Layer 6 of a small transformer language model trained on English Wikipedia (12 layers, counted from 0, width 96). Numbers have three digits each and are written without spaces.
Take only the direct path to the model's output, skipping the later layers: a vector added to the residual stream pushes a token's score in proportion to its dot product with that token's output vector.

Output vectors of the tokens that the questions are about. A number n stands for (n - 500) times 0.0047.
" and starring": 408894714377363400274312447415483388394330672637270481597611401563469548527696591409492470680751359419386621613920256499745290355587509492316469521464493649612701578431216728641352470614297417483594643687495228364503390564356404396490608674665182627436489616490533544395507206513888554389
" younger brother": 434598567571573485219462395486395448597378368735453381520368543644330550342544668581647576579454467561371460744482433594584335569333529380310534276511503835492512523602636594392575372611345436511385693789577449435428618535519552325438444455534587577437540487592636488513407398410627242577
" is a species of": 204655271583472655602498295648153648573445609716382590487500197829353500425843519600559731768570388249499769914720407398536375149492581318425474559290429883507809731363429545270350475618235451501333712641499458232565408645652443581449644680614296627265530434334602495465368427216379540448
" singles chronology": 514860312406733751188588240321557580294404549504553596451474446759231682338578535552480697593830242399456799659493123435757462332738577522333352079550453744763358675359529582489581382497712467354564663446537229217370594737677420484326604732470423856201552402501740485361352308189326582807
" career.": 412536571336316528517391396450368359386474348588351556514613413657261476335597918660820809545583467447293387760462595703565517498668525552348413141416578531621444301277155663320562510702411563696546375610414336271493646503545634222348542657732558578624315321639692527496513706508538364566
" daughter of": 292593562521465455309308297463351295639445467783304621506474576614246542543463511440721596579547397443596564644427508703655359518474514351311594348527640738597547555684359621590468435612382544450290726886650421598604635466508656297339474395653591575428259588461413496483327180241800257624
"tebr": 220772638296760422493536486561389465536361492835347599613561186647420512309726430830609626721458475080268754516487703434420284218536502453291692244296078448545820574402322739181498635697518555398435834546464366475322647632624707422572604468807241715479504444503493177495416543559617483488
"es.": 226424319464575501638265422580424444353498392733598461646482640528286347504731444404851578738583444447565496400461731568558566347371477525397668324424442413417482718447342654432500424613273507629493452841336411281566749472518504445535487553747536455628610354471658451407379551389666582331
" ===": 559647366401663363584594283598562681654596856460463741596489412742346499288346667601372602651370469296539615760606275229391429320352503562593507489408656649372590487675240470268259439445503295728570410462615466463368520510692432551483489603541307509492351331549619419524426370559755403739
"ferred": 387509602477441490444491546605622557358474576632447565579212462526510665535564416650588489767576495544554676420544165712424644370531527372192520437353254509784695706477336504185452122549469578617559438434608264514694548722601551362424503540569635671573303320371531197514547512346642426604
" (née": 473587456627377572509379383484357435566359464722373586675483427628186465319569637545788495620638392402441519732662457547683248513468494459277447368373353663568796589508426566415354436514383512358529637519495546471520453431475480525495576571629498642508524515537549586394460244476688409508
"emograph": 111638323386588208397473281375556467463412644343386803669605371798557764372676335700854759705522548558329685497559431764475208440540545483481562313298442369486586583521508419435348444655434541360449443739700469212393578628706748532587492684654260734338372205783548058527447329462636286615
"] |": 536524453339543190455344441474569384491441659573460690752365596549323679323572717612641589580640398374556708500819521636316282312484536540239718416313286774603396466518418296243616348474727505643337723536618267465499612405603798352354611464491619560574166431460461307419624645533615462505
"ibliography==": 614911466404580396290504223276594577483340542685473681726301284829549600379658671678626685736549359470490690696483551332516451370563565405492671228343167628540465595236272560489434453622589629722258444486438458454429452579660659429180527575659269733547451373776420104449403337387589470621
" etc.": 482436509247460300491373429479255499511522499589607552694273499499341627339692677407617728550541493587523569651487567703506410376236501390499800558418454812477485672245597619291415512278405433468616643650623344286583566492518747361451502567506513493554342741362510460479437461562427519518
" model.": 247423614369429592509406452360346573357450558547378600445563337570256514484663714666690582629583447396423533775469290631762578321540518493498515397417399339730527424570151566481577433686398450474475570765683385316502612521444570273410562595643446465502415595528653545496466427584538429465
"ly.": 245624630370431385414217589512407553573550423653275574510497400713334714343643630351644484702844410553417502396325534722411544523487504587507672477549429596695506787779026724162545477629270434452599405532597388435649836257492329410182630530836294494315512087599656415460525459444762609398
"llino": 306584556621515238597326494404333505377407444633385818602492373840355574247848493585684793536447320394285495415672400648364306606612550517450666449479245594577811451148182825237591578588249822650494806482664230544442589575375673543580638556709549638377510284444464259394411346436329500576
"; born ": 480380393612418263259435500609286507598372550926278590621397465612484712289551725590530516478723356373467618929626320493580469433489546529349593333219584557555616514367510615211404240534457386514527625599603414514498623464408504428550524674547634741428327446493584641368345376548542504583
" (incumbent) | ": 546624649610478224525437469368277399582420383453466543569391589602176679426512580597604540763692466514394782612697244438428328564470509460408375241569315454811661465435499649235281403589402481482400722389395472437542639673604766516335501686477430699464509474665555456433482347265750453633
" – vocals": 484733384367720661301411249404550506366321478401579669416458508686182572545532784646342529686731375513455679792736476379591426447596498451297548530484344542415525608455366722413426492549575543505590675436373288288474606736561374486224503710527380693352625523472554522419486341428435413553
"enzie": 383365454567752353359284451592228505689184393614369826500618492736462793339426733457438399566699321547252756521520353538593202530382508559462805148488198581526332568536398663582463540496288737445526722830558538423380486590453609570348522546728479650198650673600642212443368383290852323546
" House of Representatives from": 422479483650583377435350441364500453367343646677234581426545479593536483276626760598756604790656453279489664397414186462735505520593568495284411332528548691484388342297270837457606386797472485726447796668609522527335493715430721500224509572487290699297453455653548137417270320520658391723
" | Notes |": 706599542367464335577235508340671445568443580557468759576459491609453636320583526580564604630607572469288493362546310656568388322370507501341775296291324609417395492565298598335390510448581544703419401605595364458484705660536587350433519675716385513460369539483602346458542472539790434500
")": 312357371585533326317581512613532569430683507836592523596262546597573527480514584455585451302493563440379571727535685496517480389413464428653597639526528726439575459478334471343408331400590406450716618597674513494436755406271534471537438496546534482475343515416469480470611474542303364437
" industry.": 309414683474605370529489456355460509408489452263282556588621281426474532393712774504929787487600517425547426634511520812654399187581485524606597536290292425698690399297309716371492293644316510700600573759414320288408555401662760387223601608759287463513308479488650293514376448477646496630
" Europe.": 281523375389456364626405412338281409295438484703495731642531363473387559374772416508647592522609498593449498563526533565430577345570532567578616493348284644804674507285283774348416422624421695598666610521484560541540623620524288258572578564702408469505353312574604205468449490437700490428
" of Historic Places": 435582452227463474590397503466502399244364510438337593435607341702452456606801584441328673755417357190215673533454463700629583346695528385180546432620254492914535554387538536461346399502603601923578619955502612421350791470442761426042439682587287639430470503710478394307510321387737140862
" works==": 535899752339509376235340280305565426464271514594565828483273273577328632354643737709476768593564509509499625583523497363491495405569524475470688278384305634637474607460452488439373556505580703534461504616465504534371355563628784279172581613697399602448523302579396292477554373500554309726
"|---|---|": 311940607408948371363319198173581607394226497577522929442333673577207469311699584661532617811586656033699632377540215479706602347598556310510425441295453367308524248592504676138417453369445582784652662556670185421415813424826585372578581370557388665525522488658416237365535368641795303671

Output weights of attention head 1. The head adds the sum of these rows, row i times number i of z. A number n stands for (n - 500) times 0.00075.
o0: 405591484651528344502511316462464548374417387469328526552797444491281275327648765375555638640644653301403523397536440545489595520527172819555428447427511568638551395457564609532564480246448268752542319344260646482505498611336483615841528372398696431407484521590470601541503420467601708270
o1: 498470634410326400225426450591704408537690459587311614330159721436436681368557464468684412421453836787480739573784576374344734541363574643541607332238363723467454628668669355606679481297503396320410664453774738668517419386196768165637696582493414631454374431362485596422377647132246315505
o2: 563334572492439737442624520526372328428447411540209437249651416401829458588324743559656499477488563329693490698292342782923820569551408316431414450577637249423505286394340649796603606297640363531386604552554536593542405591522782523374305442484568499442296717222469536504551271569675591490
o3: 583736408450525646537543441647246508507341704452486638399639609781360414471608571529434367476590213165525664490733292327424196372435033572527498633600434587591465535580557505392485398414572770546574781578556462536609495679545234638477663361395393368572619537392430576418404533403574489385
o4: 490203355398619586722472799496607625425586372707555555717384303648538609610501319433449467392413404464257644477419613585552438447548270481574349668491448715672422420492482220509553328492540308500599420358318520567346697289379769542553333469542446661500362506541579488407437804487437448381
o5: 647399679437277447365634554580581313469556327620384432674346447583678811614407576501491452566434501689163478636518544573333635374631432619277691472460348492563490596528507267623613159388556447541318319677553506696407310417329471399585597547470642445613529436621486449486404584710382465496
o6: 601620774432482502457274512353546479461553499475359282417577667542559556514335573434515476655510514332543369410391157579658474568536461473393597355723604635507336289708474341615778577436450366606470648496689217545285598496654715437483355610278560394421423663548333446614455540412748443348
o7: 728580346549467529457425303422658633468505385327582678180622653353308683707649304621258612670531652701528649304428401556606420248587196624375547500409246605527316569472431372421525332350318541499566291539527562524548464440571468533552622584655576468481711372554436618528488511565649495352
o8: 665736467578376435289566450540633696585392590414617510279128603455381549765467665399347155539765379553669633574588447427454516576549340446454446575534611549592501673904577475223452338480676623383467522399521380551669667743410329508518459475458432494317560801451387437178454286410483596529
o9: 220492761512478666511473428585256490331609619357381415532445436647319399449509635319545626652516585727362362739512470550843449528210445410440468373580823519370637507657349457454455406427562289569364384704569420595659457598422369508328395648519554450372530655311474719423611444523718682416
o10: 614541657561546451691503473618442686422657559358485375494588328653712536624522284173397494552383519594567446553495611448415474514322833390322217818209559495464595451518423517546208623328513411649329442200480611526534559550344490446689612637472352581614367564327630495430338525465401752613
o11: 469745510478541495269549497228532613540406576252600690560589467402599583298581143577584512685481454666496518159537292744563575749624281689467506484345462577425513445576424448432686396336548625556391358424510476725443471462782246704509450593417197602380532608523473560668407542409543620620
o12: 530550599433561471496467617700817452540691589496573597628593561683772598380366478482290489361430574350536416401572371479275602399624466730542678703380328528429449380432353572474738319387558602685405310509499575565456556502229357422429758596569624493496186464612319364748421527545466369399
o13: 639545467506433428390415670618357435642536477611651450432322617533532666665688654449581460489576587665398491517434607422234384485459375614361351645385548559362436403435561549340513594359579504676376583375559455619674513515362319542689420298495577370539262423540498694367540533341527524454
o14: 336901409674647598423559159288435632726512419523613580296678438517440656420474390556542532661279734418336639543679292311361545622562572708551174329370398617503804343425346450829792321725493580482196504293271383450477441443516747178390421629445361501574552315677532627790600514419662429596
o15: 434338394550820357678625648681628633576346468637385474745512406688315360450545417225361496634576635350519510485453449263544639606429378441454510611528615460619512176516392412332355505419931508623495564369647502542302571329588579536383423331506516569582386779616417235611612428466297382884
o16: 357531416531517302574571588621255374495257521425441471510279564460470455691543402391482323380473286550496615388623628593750631721575356445550472626408521756495475735600499443694589571588633598455583679385506480541262528387462430731565395222473579626317566340669591662480535362177440567504
o17: 347612765562559961585550650504591658431779315374377431589555334377576414422387334558422529241475623431613385410305458633664691503738365360498377427519503359708324275372508528578417419600563597637433427766488495327424585657481643370508509336683523482442471505657735361357377495345392577686
o18: 433715213619333524351415614378571478720488500618411309749674808462477371351482201408703379448640509667725560532740504506520255404475718537521520618428433729524394425580655431414513516476646555513601641505372461422561427493224479421482594389508656482444243564300587569362508345414438524488
o19: 609611612339455302485639651605275504567487448453848564555348599693370917338373340506355204375615728584321653334298534499332559339606540324452460564554472754388754409510755503390496424378492611668638700506497479699564296334529594573240625338399708457634301564571561566344484595317562535287
o20: 594696511473591473395571327487689378694506238529528584462540468717426540512433615799200519542417546585456505752464516561719366406540392349248600411457492321489410348298613611521599975409517362517385377385507372307409540499850490451703394514299501565732568423630773518424527444607478271629
o21: 521554607474642500430505572390573410313584642535398419537503399440574530319448458470449598461479804716572597348438632553652726266563543579771356475477512569554277322712140309390416492941614257612570492576555478347429666635494564438323609516521368234528470416509583386487569576484463692464
o22: 416535344559424694656740334644716710537542512496589490463489477795401285423510611411632538450486348109510380621170503414525455178465661640535582539501783450515274454455305414467354772477482366486737530546424432508199592460589471778621435381646118495609445271712476480720636687477388346610
o23: 672642343483317677386513527470576411526454524507423459512461451610594523499253506378490445727304504468391686320643420516604623634182476402320452523542286564369557421614430680711405383941443415686425474477204712725496328597397448487486490651588380479433491465629431668270442278461666631721
o24: 470410398417557348613304466517463603300387512736448333401778718444609493342635545494522435535596680530765355353601328646595505459676381483516498513682460344369332489616527681574504489533371327438218421733606344381521549676142448262415563374674514355535610563485425504618667657704433609368
o25: 473548514422359562490295702530473204453655525422444494471624589447683427357508522320599669539349368570197348269626456657508490726326406944454559365517608374415446508713397492553804391476444481365470548505599525273609758608344339169590629884788542481614606557377481459453284603671406579409
o26: 486236427580666430393512533479528657501746297494618338387484515197460607487812580267809752467373537487527180539602301557664701532535439843465712511392384628295417705370723798659705437410370027247546774555155626429525360409507425502501649627818347346394643519396722348467342409352322384583
o27: 467408558578393356751428531679268365493513334717368686483562415494788419582605358354423528594370413396381354326445925608429494104545082802567799665764543624390483515148293569227620680569206543512514541364546636626578386599398486627552643377741498458711433381652439234422463497655525574506
o28: 577519319321583483510431636384531669537556457427659738402490406608486358491577485522310771437621354396460460544421642641409537434495569564390498332406468516571115561563247409563373519501549543476431509475392475401558378549615566540651342643715375435409616372527647378763596525502456624643
o29: 300100621474429501625318429432371279574797361507317604499669503720712746215621502106511456346522455436160502422621718745544583495628321484367454756382357632520549463293409440327603435396750695416610734483624502535537636477473666402359575225366696603412341638444379604312642655618185818599
o30: 483747442502642332388483465536592390522400270432568587384598591323654547396460406468464556441481747555419460592684680169671319745344553416519663500569553643378285603414738513742679227394306475447270533268465496396466518694786656362539472394745169512679640588398282495312488302665472489648
o31: 508722695339584584491528530543679631311445667492212384540670549493702437607371330547505656455674555453556655167434409422373623433629239582634854408312574529255304564480566583483701605286459545573658665680567325451429417394368552421521704812582444292455666433364201475495335567536226448541

Each question shows a token from some text and the vector z that the head gathered there. A number n stands for (n - 500) times 0.009.

"op": 653603461464497464432655433426516478580674590450385484551539470534466619465576621613494508636503
Which of these tokens does it push up most? " Europe."

" initial": 436346589299808621659519294426553509554513607664447582289421700838714606293692496316760469412362
Which two tokens does it push up most, strongest first? " career.", " of Historic Places"

" Motorsport": 604630508470558581406565653507512476467672473427584375543553395526389609638455628387345587474409
Which of these tokens does it push up most? "; born "

"s": 496455519405483398467494505471524534563422551585483589521363325678612573500510690578490433511516
Which three tokens does it push up most, strongest first? " industry.", " House of Representatives from", "es."

" ": 413431505345634580463605422542630463628458530534388636360353588744681601430712577680769534522519
Which of these tokens does it push up most? " career."

" release": 456343598305788609648511312453555468558502597644430598267395695835726583336679496316755445407380
Which of these tokens does it push up most? " career."

" V": 590558537507517546500594520507486533434559540296530400626499386456396666605622651444421467541452
Which of these tokens does it push up most? " and starring"

"\n\n": 444600452509580524483654566473456487482580531604477460383596478538521634496507605476565489617469
Which two tokens does it push up most, strongest first? " works==", "ibliography=="

" half": 572412485586387408471551491562461533527513413475386439348357527360646511484621659598484357533550
Which two tokens does it push up most, strongest first? "es.", " ==="

" of P": 574631449493548480486672524454488463556634612494436444561543493491481696470565590534507476624461
Pushed down most: " model."

" known": 265566399461579765559498680464590545620573541505313542397713445511418645262583176415510533399488
Pushed down most: "es."

"om": 547427591545707510569608495445472456624545454783428555352431495524652602399626576560517524613440
Pushed down most: " and starring"

"ary": 438660441550620582550759620448429537598587616559499481451620482574528710444559600470543438649475
Which of these tokens does it push up most? " works=="

" was": 364572541448514607515441605482570494558557470544382500464589336620452662420495422503454548519501
Which of these tokens does it push up most? "ferred"

"ure": 369458797411492448695488419490403537480362470758449688278368508656615496436493630430563460639585
Which of these tokens does it push up most? " House of Representatives from"

", R": 506603507505525479462542554532468418382663472488484366493632469443435566517545631530476622659403
Which of these tokens does it push up most? " etc."

"irch": 475544520594612493575664545444397489483646468579507438404611475467522663426578666519500470671413
Which of these tokens does it push up most? "enzie"

" not": 214613489459582723587465686428595540620545511521254534378705389583323720252573236419514529469470
Which two tokens does it push up most, strongest first? "ferred", "] |"

"–": 386663590391418538578481590602632439562537509522417443597481468499387574549652428357435511641392
Pushed down most: "tebr"

" interpret": 473510743430355409618572515647472481366390618647419652231438715534671505490394549319534371549514
Which two tokens does it push up most, strongest first? "|---|---|", " singles chronology"

" nominated": 361597657486603721661556724554503506588639388453314552319694415742472832327566371414540365442524
Which of these tokens does it push up most? "ferred"

"upp": 538579465495597588449552581674520454387583620501574181590501376420533714528526584664370643578386
Which of these tokens does it push up most? " (née"

" entered": 645464527489539473415575461487552642694511580510284572437478535508593432380587651478552483395504
Which of these tokens does it push up most? " industry."

"mercial": 552423587545708506556607501456478455623548458785431553358430492525653594400618573554522529604431
Which of these tokens does it push up most? " of Historic Places"

" UK": 656419548472556494436613454419548672730493618500270576404436540546611455378646677534549501365498
Pushed down most: " daughter of"

" Records.": 451695495490627596521757596514449525509620524512514531427552470629559673467517621491600411648472
Which of these tokens does it push up most? " works=="

"\n": 444562522539634520575742582412523517587563561614501534384510520538552700461509630507593429729469
Which two tokens does it push up most, strongest first? "ibliography==", " works=="

" War": 364374632337611448709420357414485613520253490816555720437403451765736453354552581528596526540591
Which of these tokens does it push up most? " industry."

" and R": 602445427519499336393492485575463507328574578476449352521481434469496518472502614551453522630432
Which of these tokens does it push up most? " is a species of"

" USA": 480300823225638603581512313460564381589334430723452802224217577836612560361658757691704563572466
Which two tokens does it push up most, strongest first? " industry.", " career."

"1": 416598583478625582674657529538500468579513497627418491339458469564598660471682562442549400627447
Which of these tokens does it push up most? " | Notes |"

".": 463537485499615529527653556486495462550543486619500535424517490637589605471528556515600484603501
Pushed down most: " (née"

"| G": 450316431559502405489597640382476576439501477624508474414588683441545456327229325437498453587365
Which of these tokens does it push up most? "|---|---|"

" Legend": 432656580523624576590726630480528487614564523542492479439531447488478713494608647480561507680458
Which of these tokens does it push up most? " | Notes |"

" the C": 605380601569413385590548555523399525417448519642504519326399540577570518496559591510484398714575
Which two tokens does it push up most, strongest first? "|---|---|", " House of Representatives from"

"less": 514528449504687448559566648534467508444584397679569502470537380622530593464445535461479476580490
Which of these tokens does it push up most? ")"

" to": 776486478541571496434626541499411694663500578355522327368416282615500715463631498428498441317472
Pushed down most: " etc."

"ation of the": 540400626561690501640649485456420449527555431746485575276489478545687649478534623595543432580452
Which two tokens does it push up most, strongest first? " of Historic Places", " House of Representatives from"

"ry": 542486566306495503575622431445473601612458539658413484329346598587638541410527551407567271470526
Pushed down most: " etc."

" Album": 770633588266557612533580329630543278670627537340132463424511548675745556470481652668488150398701
Which of these tokens does it push up most? " career."